Layer 4 of a small transformer language model trained on English Wikipedia (9 layers, counted from 0, width 64).
Take only the direct path to the model's output, skipping the later layers: a vector added to the residual stream pushes a token's score in proportion to its dot product with that token's output vector.

Output vectors of the tokens that the questions are about. A number n stands for n times 0.025.
" week": 8 -16 56 -19 7 13 -5 30 -9 -30 3 -3 -28 7 -28 0 9 18 7 -20 25 -14 -18 -22 20 0 5 -21 -7 14 29 1 -1 24 -6 -43 31 -9 18 -22 -9 -23 -11 6 23 -15 -10 7 7 15 -13 -16 4 -20 16 -14 19 43 11 -26 -17 22 40 -44
"|---|---|---|---|---|---|": -12 32 33 -16 -31 15 31 -14 -25 5 -11 -60 -72 74 44 -56 12 -25 11 -2 45 40 -5 3 1 19 -33 30 -41 53 19 -14 -15 18 5 3 26 -54 0 -46 10 -12 -3 8 -5 -34 -5 17 -21 6 -5 5 25 -11 36 -17 29 62 -31 -34 -46 61 -18 -7
" d": 11 -3 3 -5 15 11 10 -6 7 6 -4 30 12 -26 -19 11 -2 -2 -3 13 -11 -17 -9 -7 16 -7 -15 4 -19 0 -8 4 -14 -6 -33 18 2 -9 -4 13 -24 -9 4 4 -20 11 -19 -4 -4 28 8 -5 8 -5 20 2 8 14 2 -8 21 -9 7 13
" ends": 26 27 -9 36 8 32 1 39 25 12 41 -5 -38 27 -40 -24 9 -3 6 -2 15 5 -15 -14 12 -9 -22 -13 2 40 23 13 -21 25 -22 -16 38 -38 -14 -45 -2 -1 -13 12 -6 -15 -18 20 -9 6 8 -16 -19 -38 3 1 9 17 -3 -34 -11 3 13 -19
" charts": 56 13 14 27 -27 4 48 43 39 -27 16 -63 -39 34 -33 -49 -4 -40 6 -6 1 25 -14 -19 3 23 52 -19 -42 28 29 32 1 3 7 -11 31 -12 -2 -27 -39 4 -38 2 29 -28 -15 0 -29 14 -46 -16 -33 -24 44 -34 62 10 17 -23 -12 44 23 -13
"offs": 60 18 27 -2 -41 -13 16 26 16 35 29 -61 -47 45 -39 -54 20 -30 6 -2 67 40 -8 -8 16 43 13 -6 -22 18 17 30 -27 -1 -6 -46 36 -6 26 -33 -12 -24 -42 7 3 -23 9 32 -48 -1 -12 -30 30 -25 1 -13 16 -10 7 -6 -3 42 -2 -44
"})": 59 41 66 -3 -22 56 -62 9 32 28 18 -2 -12 17 24 -46 -36 -47 9 -6 31 69 -20 -31 -29 -73 20 39 -19 45 46 16 -21 21 -20 4 12 34 -4 -10 12 -6 1 29 -18 -50 -2 -7 -27 -4 -54 -21 -12 -41 7 0 3 17 -11 -57 -28 80 -4 -41
"\")": 51 24 40 31 -24 25 -69 7 36 9 27 15 -18 -21 -12 -39 -26 -15 6 3 52 62 -47 -24 -13 -54 20 12 -13 58 16 -1 -2 44 7 -10 -6 15 23 35 45 14 -5 20 0 -43 -41 12 -76 -3 -45 -9 -17 -5 17 -37 -6 4 -7 -55 -28 59 19 -39
"dam": 22 80 -34 37 -16 -73 -37 57 8 -27 -6 -18 -36 26 7 -48 -5 8 1 16 65 21 -35 14 32 -7 47 27 5 31 27 47 19 41 12 -27 2 -7 -22 -70 -28 42 -32 43 43 -65 10 -3 -24 31 28 -57 -32 -8 7 -24 2 1 -48 -96 0 64 -26 -11
"ager": 16 34 -3 -47 5 19 -8 23 24 -13 26 -5 -23 10 -26 -33 4 -66 2 -34 16 27 -25 13 16 5 11 15 -1 2 2 -5 28 8 25 -38 81 -18 -10 -23 8 20 0 21 -39 -48 14 43 -8 -5 10 -54 26 -10 -29 -10 -7 -19 30 -16 12 32 -2 -4
" Mur": -5 -3 -14 -17 5 3 -1 28 24 4 -1 -9 -32 11 -1 8 3 22 4 -10 5 27 -16 -11 24 -8 -3 20 23 11 9 11 4 8 2 -18 -4 -19 15 -8 -19 4 3 13 -21 -13 -5 -11 4 21 -1 7 5 -28 7 -35 23 16 -12 -25 -34 -8 21 -2
" resp": 3 31 32 -21 -15 -24 8 -4 29 -25 -21 0 -40 -12 -16 -5 7 1 9 -4 32 -9 -11 -18 27 -2 0 9 -30 52 0 15 -11 45 23 -6 2 -34 16 1 -11 -13 -27 14 -22 1 11 -13 11 26 -2 -46 25 0 -1 -36 12 57 10 -27 9 36 -33 -14
" char": 28 -9 17 -29 14 20 -1 5 32 -7 -32 4 -12 26 -21 2 -15 -16 -1 -10 6 1 -14 -23 15 -2 -7 20 8 40 19 -7 29 39 -16 -16 -2 -15 -13 -19 -14 -15 11 -3 12 2 12 0 -11 26 -12 -36 26 -18 6 -19 -5 21 -13 -4 -4 9 5 -15
" Bou": 11 -2 -14 -21 5 17 0 17 41 0 -11 6 -33 19 8 -25 3 -19 0 18 0 23 -10 -6 42 -20 -9 24 31 31 21 -8 -10 34 -25 -13 -7 -2 -16 -9 -38 6 -24 13 -21 -26 5 -6 -4 13 1 4 0 -14 13 5 -3 24 -14 -28 1 8 8 -15
"\"": 28 9 22 45 -21 20 -8 -37 30 -18 29 23 -51 -39 4 -1 -34 23 -4 9 17 32 -11 -9 -29 2 -5 9 -14 4 -13 -19 3 10 16 -22 -29 12 33 13 34 16 34 -11 -12 -22 -46 25 -52 -20 4 13 -11 28 -10 -23 35 -7 8 -28 8 3 6 -1
" Com": 18 -3 -5 -21 -24 3 13 -1 20 -38 -13 -12 1 -5 -12 18 16 8 3 0 -1 11 1 -16 17 9 3 6 4 29 -10 -4 5 25 29 -12 5 11 9 -15 -11 -3 -1 1 -1 -10 1 3 7 21 -13 -2 -4 29 1 -9 -21 10 -11 -14 7 -5 -13 -33
" curr": 33 12 15 -10 -44 -5 22 21 29 -22 12 3 -8 33 -13 10 6 -4 7 -7 7 6 -28 -22 11 -3 -6 28 -2 37 9 8 -1 10 -2 -3 13 -25 0 -20 10 -15 -29 9 -1 -9 -4 16 -19 36 -43 -38 23 -22 -4 -9 0 34 -4 -12 -48 43 0 -23
"agement": 47 66 -14 -14 -26 -21 -44 59 18 8 2 2 -21 36 -34 -59 8 1 5 -49 8 46 -36 -25 -9 -11 47 52 -34 46 10 20 29 15 15 -27 65 -15 -33 -56 4 47 -13 15 -30 -68 -18 41 2 -15 1 -34 -13 8 -21 -29 8 -12 23 -23 0 38 23 -10
"u": 0 -16 8 -6 25 -12 -13 7 12 -40 -1 2 10 -11 26 11 -32 18 -3 -7 7 12 9 8 16 18 -12 -27 -17 -8 -16 2 8 1 4 6 -35 -32 4 21 -20 8 3 5 -4 -15 10 10 19 27 19 -25 13 -21 16 -3 20 -4 -17 31 -6 -3 11 -19
" O": -5 -21 -10 -16 -7 25 18 6 6 -4 -3 20 22 -21 -2 5 -2 15 -3 -1 -3 2 -5 -3 0 6 3 12 29 10 -1 -16 -13 7 2 3 -3 5 -10 21 -25 9 -28 -13 -11 0 -7 -16 4 14 -2 17 12 4 0 0 14 3 1 -19 10 -18 -5 -9

Output weights of attention head 1. The head adds the sum of these rows, row i times number i of z. A number n stands for n times 0.0096.
o0: 7 50 -5 -36 23 -43 -83 -10 -4 24 -19 -26 33 26 18 -36 12 11 26 -27 59 -9 -18 59 3 -71 -22 -51 -4 26 18 -23 29 23 24 33 -50 -4 41 -5 8 49 31 3 -8 19 7 -31 -4 -34 14 13 -5 9 -3 20 -51 -6 9 -11 -7 -12 5 14
o1: 26 27 -21 31 2 -6 0 -11 35 -31 7 22 -21 2 -45 30 -17 6 11 -10 -14 0 -1 20 54 -15 -36 2 -21 17 -51 11 34 46 -20 -23 -7 -9 -43 1 -8 -41 3 -3 -20 19 -38 36 52 -11 30 20 5 -33 24 16 -2 9 21 -11 9 -61 -14 20
o2: -2 48 -3 -28 21 -10 -19 25 23 3 -37 -12 11 4 26 -22 -17 -22 -17 -47 9 11 -24 58 -24 25 12 -42 19 -24 45 -25 17 -7 -15 7 12 -34 1 21 1 -20 -42 6 -10 -8 -21 -11 4 2 18 41 5 36 23 12 -1 18 -11 -21 -15 1 13 14
o3: -44 11 -24 -37 -26 33 53 2 6 -14 -10 21 4 2 33 14 3 17 25 -33 7 -88 -29 37 -10 38 -17 2 0 -3 20 11 38 -2 50 65 -15 -1 -41 52 19 44 -67 11 19 -60 -11 -8 -2 -12 -8 -64 -3 -20 21 9 -20 -22 32 -8 19 13 -46 19
o4: -33 68 9 18 10 -2 20 19 -40 37 -17 -46 14 -8 -35 3 -2 -32 24 55 43 42 -11 35 -27 -5 12 -11 -45 -19 -38 -12 -1 -35 -2 -8 59 -8 8 -62 -15 -12 -5 -7 25 20 9 -23 6 -10 13 -6 6 1 2 47 -28 15 4 -19 10 -3 16 -29
o5: 16 -7 -5 -2 0 -1 -34 11 15 15 -15 -21 -18 5 -39 -6 0 37 24 -29 48 -63 -16 10 -33 27 3 -6 12 5 26 -21 -8 -5 28 -56 -6 -2 -2 -19 39 11 -7 -32 69 -29 1 42 28 22 10 8 -7 -18 -26 55 -25 -6 -6 -21 24 -9 1 -6
o6: 19 -14 39 -9 9 4 13 -11 -24 -29 13 -16 61 13 -37 -2 -10 27 31 -10 -23 12 -39 52 28 25 4 -33 16 -3 -30 -12 24 -13 -4 -40 22 -6 7 -8 -23 15 -47 14 -10 17 -45 26 -8 20 8 17 34 5 1 -39 6 -5 2 3 -14 -19 -7 3
o7: 12 14 45 -21 31 -33 14 26 2 16 1 -27 -5 0 -32 20 -6 11 -21 50 -34 -5 -2 -3 6 -30 3 12 44 29 16 -7 28 -41 34 -14 -45 -20 54 21 -3 2 -6 15 22 -28 6 23 -7 -6 -68 -24 -18 -11 12 -32 25 -10 -1 6 22 3 -28 -29
o8: -36 -41 9 -56 0 17 4 15 20 -6 3 14 -28 -18 20 44 3 -48 -10 -46 32 -3 22 1 -28 54 -29 46 -6 1 11 -4 -1 19 7 20 -37 -12 -3 17 -44 7 -3 17 -29 -12 19 -4 36 32 9 -29 42 -19 44 -24 -15 3 -18 -49 13 -6 68 3
o9: 34 29 -12 -38 -36 0 -2 -1 -12 48 5 -3 3 -44 -41 -13 -25 -18 83 69 35 53 41 6 -49 -47 5 21 -17 -17 7 -26 39 -6 -5 -30 -17 35 -17 -11 4 9 12 -14 48 2 34 -38 -7 0 -12 15 0 42 6 15 -51 -19 -38 18 -18 -11 -8 -12
o10: 2 -23 -22 0 36 -2 18 17 -20 -47 29 -45 -15 5 -16 13 -15 -39 -9 12 -32 18 -22 -26 -1 4 19 21 -29 -38 27 -5 23 12 9 19 31 26 16 -22 -11 -1 -3 12 24 9 22 1 -17 7 -12 5 40 -13 -31 -13 17 24 22 6 -13 13 11 -20
o11: 31 -10 18 8 -8 -24 -25 -35 25 35 -6 -19 4 13 -15 -41 26 48 31 17 -6 -7 11 44 -2 -1 19 51 14 -15 36 14 42 16 -23 -5 -37 -12 -6 -27 -3 9 -31 -14 3 4 13 57 4 -71 -27 24 -3 2 -23 -43 -28 17 -48 8 -40 4 -27 47
o12: 33 -24 -13 -2 -7 -34 -2 -1 1 1 39 -11 -22 -39 -30 28 -1 23 -24 39 -35 38 29 -25 -6 82 -22 19 45 8 -67 -23 10 88 24 -8 36 -15 -21 -13 -20 9 -40 4 -74 22 18 21 0 -4 -20 -25 -1 34 -35 -39 15 15 36 -21 -35 44 -2 0
o13: -20 38 -27 -22 -27 -11 1 -3 5 -24 25 -21 -17 -22 -2 5 23 29 -19 40 -27 65 22 -4 38 17 7 32 30 -19 -12 -15 -2 20 -23 -1 -23 -15 -19 -21 -10 16 6 0 -3 -57 18 -32 32 -4 25 27 29 -7 16 -22 38 26 1 -12 -16 -27 -30 -4
o14: 24 6 7 -15 32 -17 -4 -25 9 12 26 -24 26 -9 17 -29 27 -2 -11 23 22 7 2 -81 14 -16 -7 5 -7 21 -3 5 7 -7 -16 -5 6 -8 21 -9 50 29 17 -48 -42 -23 20 -60 -41 29 33 3 48 0 30 -33 -29 6 -4 44 2 -41 -21 -8
o15: -14 -9 9 22 19 6 14 15 2 15 2 46 3 -11 -2 19 1 -19 1 23 -32 30 30 35 10 -24 -46 -23 -12 32 -72 -1 44 42 -30 -5 -9 57 22 -29 -8 8 -7 -32 -19 -40 -15 -15 -13 27 16 -28 26 27 -33 -34 39 7 -26 -4 -34 12 -15 -15
o16: 16 -44 -56 26 -25 -26 14 11 6 -16 2 -33 21 -6 71 0 31 35 35 25 -12 -17 -24 -35 31 -20 2 8 -6 0 -34 -9 -21 9 26 26 -26 43 -16 -1 38 1 26 -21 -42 -13 29 20 -9 -21 -6 -33 8 -7 -11 6 -1 -3 23 24 27 -21 -22 -14
o17: 29 21 -18 53 -15 -20 -42 65 29 5 -12 -22 34 0 1 33 15 35 22 41 -19 -20 -36 61 -17 -13 6 -12 -16 -5 -22 -2 -11 -11 -26 8 -39 -21 -33 6 14 17 -2 -44 0 -31 -13 -3 -29 10 40 24 -21 2 -25 -23 35 45 23 17 32 -24 -18 -55
o18: 3 -69 -29 26 9 -36 -21 32 11 14 -12 -5 19 14 -7 3 7 51 5 24 17 48 -11 -43 19 27 -10 -49 -2 -67 -17 37 6 22 5 55 -23 18 -24 -39 -13 -25 -23 -27 5 -47 -2 -6 57 -41 38 19 -35 -20 31 13 16 5 6 18 4 -10 25 16
o19: -8 6 57 -11 32 26 -6 -1 -8 -5 -9 4 46 11 -29 -48 -22 -30 -62 -13 -12 -18 26 -17 -37 52 37 28 25 61 11 26 1 -32 -19 -24 36 -28 -5 -69 28 -66 14 -5 -16 34 -17 23 17 34 -1 -8 5 30 10 -9 45 -12 -35 23 -10 -32 -17 -8
o20: 19 12 -33 9 -7 1 -23 34 42 -36 -19 -5 -37 12 19 26 -31 2 -22 25 -45 -28 32 21 -3 19 -5 -2 21 4 15 36 -7 37 -17 2 -4 40 13 -10 6 -28 31 8 -30 -7 1 -11 20 33 -20 12 6 38 -36 -33 21 37 -48 -6 -9 -21 10 -60
o21: -47 24 37 23 16 -10 -2 -15 -58 -21 16 -15 0 -1 10 -18 -17 -22 16 -15 -2 37 33 -15 -27 -30 -2 12 28 -6 29 9 37 8 -11 47 -10 -23 -21 -12 35 -23 -3 21 -35 11 -44 -46 28 23 -11 -21 -5 4 -10 -18 19 -6 50 1 0 41 7 -5
o22: 11 -32 -15 -19 24 16 13 -2 41 11 30 51 -17 -33 -16 -12 26 -23 55 2 -25 -12 21 -17 41 1 -20 -30 42 7 53 -30 -4 45 -23 33 -20 -16 3 -25 -23 -29 -20 5 -17 22 7 5 -32 -22 -21 1 33 14 -37 12 47 -2 -37 -2 -28 44 -26 -13
o23: -11 6 17 17 13 27 -11 33 -36 -1 49 -13 -46 5 -6 30 -21 1 8 -13 -17 3 -5 -13 -40 36 25 0 53 -3 -8 36 9 -21 -19 -45 19 -8 -17 10 -30 31 -1 17 -8 -16 21 -20 44 -1 33 -46 -19 -41 -36 12 -3 4 2 16 10 -19 -45 32
o24: 19 6 -19 22 45 -40 27 53 -52 31 -6 -15 14 1 -25 -34 -6 -36 20 -21 6 2 9 -68 22 -1 -3 2 6 25 22 -24 -43 5 22 -6 19 -34 7 6 10 4 38 -20 4 2 3 47 2 -29 -9 -22 -11 13 -5 31 22 23 21 -18 -21 -42 -11 6
o25: -8 -10 -43 0 -3 63 29 14 2 -41 24 -25 -2 -1 29 -18 35 12 -95 36 -10 -23 25 68 14 16 -15 1 0 -19 -30 10 13 -21 13 3 -33 17 -5 -8 -32 23 -3 -13 -21 24 -2 -41 15 -5 29 3 19 -32 -7 3 -23 7 -11 39 40 -43 10 7
o26: -15 20 -56 -14 -10 59 58 -31 15 -18 -48 24 -35 16 -6 -18 4 -35 -17 -7 1 -43 27 28 -4 23 -12 -2 18 20 46 -9 22 11 -9 -8 8 -4 -29 -63 -12 -37 -37 19 -7 -9 11 -14 75 50 11 12 34 46 -17 14 13 32 3 -20 14 -22 -62 -8
o27: -16 -31 -32 25 -23 -26 28 5 39 -23 -30 45 31 -5 -24 22 50 35 21 -7 26 6 -13 14 9 29 3 15 56 -44 -32 -31 -5 -19 20 -31 38 -15 -33 -31 -31 -43 7 -13 -39 -18 13 -44 11 9 8 35 -16 9 -11 20 8 4 10 39 -6 -33 21 31
o28: 14 -30 4 -18 -11 -8 30 -21 -4 -18 25 10 1 -24 -8 4 1 9 15 -39 16 37 -19 -20 44 39 -9 1 -28 -13 15 31 -39 -16 5 0 3 38 33 18 12 -1 -3 13 4 -24 -30 20 7 11 14 -28 -28 -16 -16 -52 14 33 -35 14 13 31 3 -11
o29: -18 38 40 6 10 29 -46 -10 18 -34 -26 -9 18 -17 49 46 28 -58 -66 -13 -13 -43 12 69 3 -28 -40 26 -26 -45 15 -14 21 -5 -25 8 -23 32 32 3 14 -45 19 -11 17 8 35 -20 -17 10 -14 1 51 50 6 -23 -14 5 21 -11 -23 -22 36 -4
o30: -10 -3 11 -29 8 -27 3 3 48 -12 11 -62 -7 34 -12 23 28 27 -29 0 5 2 -8 36 10 -56 10 -32 0 20 4 6 25 -21 11 19 -2 26 23 11 18 -1 -39 -39 -27 37 -28 -23 -40 8 32 -9 -40 -2 -16 -44 4 44 23 5 6 0 30 -14
o31: 65 -12 -36 12 -7 17 -18 33 14 -8 -10 -7 -12 17 8 -34 -33 -7 -33 -26 -14 35 -24 -24 0 -16 9 13 9 45 -29 18 -23 5 -11 13 10 18 42 -8 -48 46 -51 15 30 -82 -38 51 -7 -17 16 13 31 -2 -15 -3 -1 0 33 -12 1 26 27 -12

Each question shows a token from some text and the vector z that the head gathered there. A number n stands for n times 0.013.

" LP": 0 -12 -13 13 -8 -11 3 -5 20 -10 0 -3 22 6 14 34 13 -1 -1 9 8 -5 8 -2 -4 3 20 -2 -1 2 0 9
Which of these tokens does it push up most? " resp"

".": 3 -21 22 1 -1 3 0 -20 -1 -22 4 -24 20 -16 7 18 -23 -6 -39 -11 13 -17 -11 12 -24 20 8 -13 21 18 16 8
Which of these tokens does it push up most? "ager"

")": 4 0 22 -6 -10 -5 37 21 38 -12 5 8 32 21 2 -1 3 7 -14 -2 16 -17 -8 4 -7 29 7 -5 24 -2 11 30
Which of these tokens does it push up most? " Mur"

" —": -23 1 -25 29 -17 -9 29 20 27 -14 13 14 46 16 -29 44 0 -7 -11 9 7 -38 3 -7 -37 2 -2 9 13 -1 6 20
Which of these tokens does it push up most? " curr"

"7": -18 25 4 -1 15 -33 31 -1 56 -45 -7 -24 -5 29 -10 -10 -22 -7 -40 -6 -12 -24 -14 -26 -31 36 18 -5 -11 10 10 -24
Which of these tokens does it push up most? " d"

"el": 21 1 0 12 -17 13 -8 19 3 -15 10 14 1 3 -22 20 -19 18 -15 8 13 7 2 20 2 -4 17 -17 3 -2 22 26
Which two tokens does it push up most, strongest first? "dam", "agement"

" S": 14 12 -1 -10 -2 7 1 -3 17 -18 23 -8 14 -9 23 2 -20 7 -22 9 19 5 17 -11 -6 -4 28 -13 8 12 15 8
Which three tokens does it push up most, strongest first? " resp", " char", "|---|---|---|---|---|---|"

"sych": 3 42 3 -4 -13 -12 10 -21 6 -52 3 -11 21 22 10 34 1 12 8 -3 25 -20 5 15 -19 27 50 -22 -27 11 10 3
Which of these tokens does it push up most? " Bou"

" Rad": -7 14 -13 -3 -22 -23 5 6 22 -17 8 3 20 -2 11 21 -4 -6 -5 9 19 -8 14 -8 -25 10 5 -1 0 8 16 19
Which of these tokens does it push down most? "dam"

" |": 6 -2 -7 45 -44 9 12 18 38 -6 -5 -16 15 28 1 39 23 25 4 -16 6 -14 -8 -10 -40 10 -24 0 -8 -26 40 25
Which of these tokens does it push up most? "u"

"pen": -15 27 1 -28 7 25 2 -16 -4 -25 8 -15 11 6 8 0 -9 2 -10 18 23 -12 0 6 0 15 16 15 20 -9 21 16
Which of these tokens does it push up most? " ends"

" via": -11 0 13 -16 17 -13 38 23 -12 -18 6 17 22 7 -50 32 -14 -1 -15 27 -2 -16 5 7 8 5 -7 9 13 -16 20 38
Which of these tokens does it push up most? " charts"

" 45": 23 -15 2 18 -42 6 -4 -8 48 -11 -11 -23 16 9 17 40 11 13 12 -16 10 -8 -16 -9 -27 22 -27 -1 0 1 35 34
Which of these tokens does it push up most? "u"

" (": -35 52 -15 -41 0 35 -3 -22 4 -28 7 -13 26 7 7 11 -11 -11 -3 21 39 -23 1 3 -3 22 20 16 27 -3 -4 13
Which of these tokens does it push up most? " ends"

"e": 15 10 8 -15 -18 10 33 -14 5 -27 29 -11 11 -2 -18 18 2 5 -18 -6 5 -29 13 -5 -8 -8 -10 -7 -6 -16 2 60
Which three tokens does it push up most, strongest first? "agement", "\")", " charts"

" sequ": 48 2 12 -7 -21 2 35 18 4 -16 2 16 9 23 -42 20 3 -6 27 -6 51 11 23 -5 -1 27 -9 -39 -8 7 28 22
Which of these tokens does it push up most? "dam"

" Label": -11 -33 12 -4 -1 -13 11 4 50 -11 28 -28 57 17 8 55 2 9 -9 -18 -2 -10 7 -15 -3 -9 -2 -35 0 36 8 5
Which of these tokens does it push up most? " resp"

" with": 18 -3 9 -30 -6 16 5 26 6 -11 12 7 2 15 -43 14 3 10 -1 16 13 -9 25 -2 10 7 -12 7 -3 17 -1 34
Which of these tokens does it push down most? " d"

"ors": 7 2 -1 0 -12 33 19 -1 17 -1 -7 1 19 2 -11 5 10 -5 -1 2 9 -19 -22 4 4 9 11 16 22 -11 -14 36
Which two tokens does it push up most, strongest first? "agement", "dam"

" On": 1 -6 8 -7 1 5 -3 2 -4 25 19 24 36 -3 -31 27 -32 -21 -36 -19 18 -3 28 -6 -20 13 5 -12 -14 25 14 5
Which two tokens does it push up most, strongest first? "})", "\")"

" on": -3 8 19 -33 23 -15 18 4 -11 -1 2 6 29 5 1 29 -12 -14 -28 21 5 -26 4 -3 6 -4 5 -1 -1 -5 3 36
Which two tokens does it push up most, strongest first? "offs", "agement"

" H": 1 16 -5 -9 -9 -29 12 1 20 -19 18 1 9 1 18 21 -16 -7 -10 9 18 -8 12 -15 -24 1 13 -7 -3 7 11 25
Which of these tokens does it push down most? "dam"

";": 6 -15 12 17 -12 5 32 -6 23 -21 8 25 4 -4 -51 25 -33 -42 -51 -18 28 -30 14 27 -30 3 -16 -32 49 25 19 -23
Which of these tokens does it push down most? "agement"

" two": 8 8 -8 -20 -15 -5 -6 -11 -8 3 11 10 13 25 -10 15 15 7 -6 5 7 -7 13 -3 8 -1 12 12 -19 12 -6 33
Which of these tokens does it push down most? " week"

" at": -2 -4 -9 -13 -4 -14 -10 8 -4 23 24 23 18 29 -10 24 8 18 -14 3 10 -1 13 -4 7 -7 13 5 -18 9 3 34
Which of these tokens does it push down most? "u"

"art": 19 5 3 12 -22 10 5 22 10 -33 8 -10 10 -3 -27 21 -23 7 -18 -1 12 -1 2 21 2 -17 15 -21 -3 -18 10 17
Which of these tokens does it push down most? " d"

" chart": 16 10 -17 -7 -31 -5 -13 -22 9 -25 14 15 28 30 -8 30 12 28 -9 -14 26 -15 11 22 -24 17 28 -3 -27 13 11 13
Which of these tokens does it push down most? "offs"

" from": -4 7 28 -24 -4 0 43 26 4 12 16 26 30 34 -34 16 -29 -1 -43 5 24 -19 11 -9 -5 -5 -16 -1 11 8 23 7
Which of these tokens does it push up most? "\")"

" Jul": -17 14 -11 5 -25 -17 1 4 26 -25 0 1 25 -2 15 20 -2 -7 -7 16 20 -15 20 -9 -18 13 5 -7 -4 13 13 8
Which of these tokens does it push down most? "dam"

"13": -14 -2 15 -9 -7 6 1 -14 42 -5 -1 0 16 25 -7 5 -7 -4 10 13 22 -18 -15 -4 -17 21 19 37 0 4 -13 21
Which of these tokens does it push down most? "\")"

"a": 11 -1 -5 -3 -1 -21 -12 -1 12 -23 10 0 -12 -20 7 13 -6 2 -25 16 16 12 31 -20 1 -3 6 -9 3 5 4 28
Which two tokens does it push up most, strongest first? "})", "\")"

" 8": -1 -17 -16 24 -28 0 15 4 42 -8 1 -15 40 12 -11 54 9 -7 -7 -3 12 -15 -7 -7 -37 10 -6 -1 10 9 18 18
Which of these tokens does it push down most? " ends"

" December": -18 -1 26 21 21 -32 -8 -12 70 -33 13 -8 47 20 -5 35 -30 -52 -32 -9 2 -40 23 -49 -12 32 37 -20 -12 22 -2 48
Which of these tokens does it push up most? "|---|---|---|---|---|---|"

":": -10 10 -18 6 -21 -5 12 15 15 -22 24 14 47 -8 -7 24 2 4 -5 -2 11 -15 12 1 -29 14 -2 10 6 18 14 -5
Which of these tokens does it push down most? "})"

" direct": 41 28 14 -20 -26 -6 14 17 -5 -55 14 10 45 29 -31 -12 9 14 28 5 48 25 19 11 10 11 -9 -19 -14 19 45 -2
Which of these tokens does it push up most? " Mur"

" August": -14 11 9 -14 14 -23 9 -13 18 -14 8 -11 19 10 0 20 -13 -24 -34 6 -1 -31 0 -16 -2 -2 9 -3 -2 2 -12 39
Which of these tokens does it push up most? "ager"

" sh": 19 30 26 5 -17 -31 27 8 4 9 4 50 27 67 -26 36 2 39 -11 -28 43 -23 17 -2 -16 -19 -10 9 0 -11 19 12
Which of these tokens does it push up most? "dam"

" 40": 8 12 -9 10 -12 22 23 -6 22 -18 -13 8 38 4 -13 7 21 -21 2 6 12 -19 -25 -4 -4 19 11 21 22 -6 -13 27
Which of these tokens does it push up most? " Com"

" 11": 0 13 24 -21 -15 -7 34 18 33 -32 6 17 48 25 12 3 0 3 14 7 23 -20 -4 -4 -4 16 3 13 14 -12 8 32
Which two tokens does it push up most, strongest first? " Mur", " Bou"

" Army": 2 -3 4 -12 -2 10 -4 16 9 -7 8 3 3 -4 -22 16 -2 4 -7 4 14 -4 4 2 2 11 0 -1 8 1 3 26
Which two tokens does it push up most, strongest first? " charts", "dam"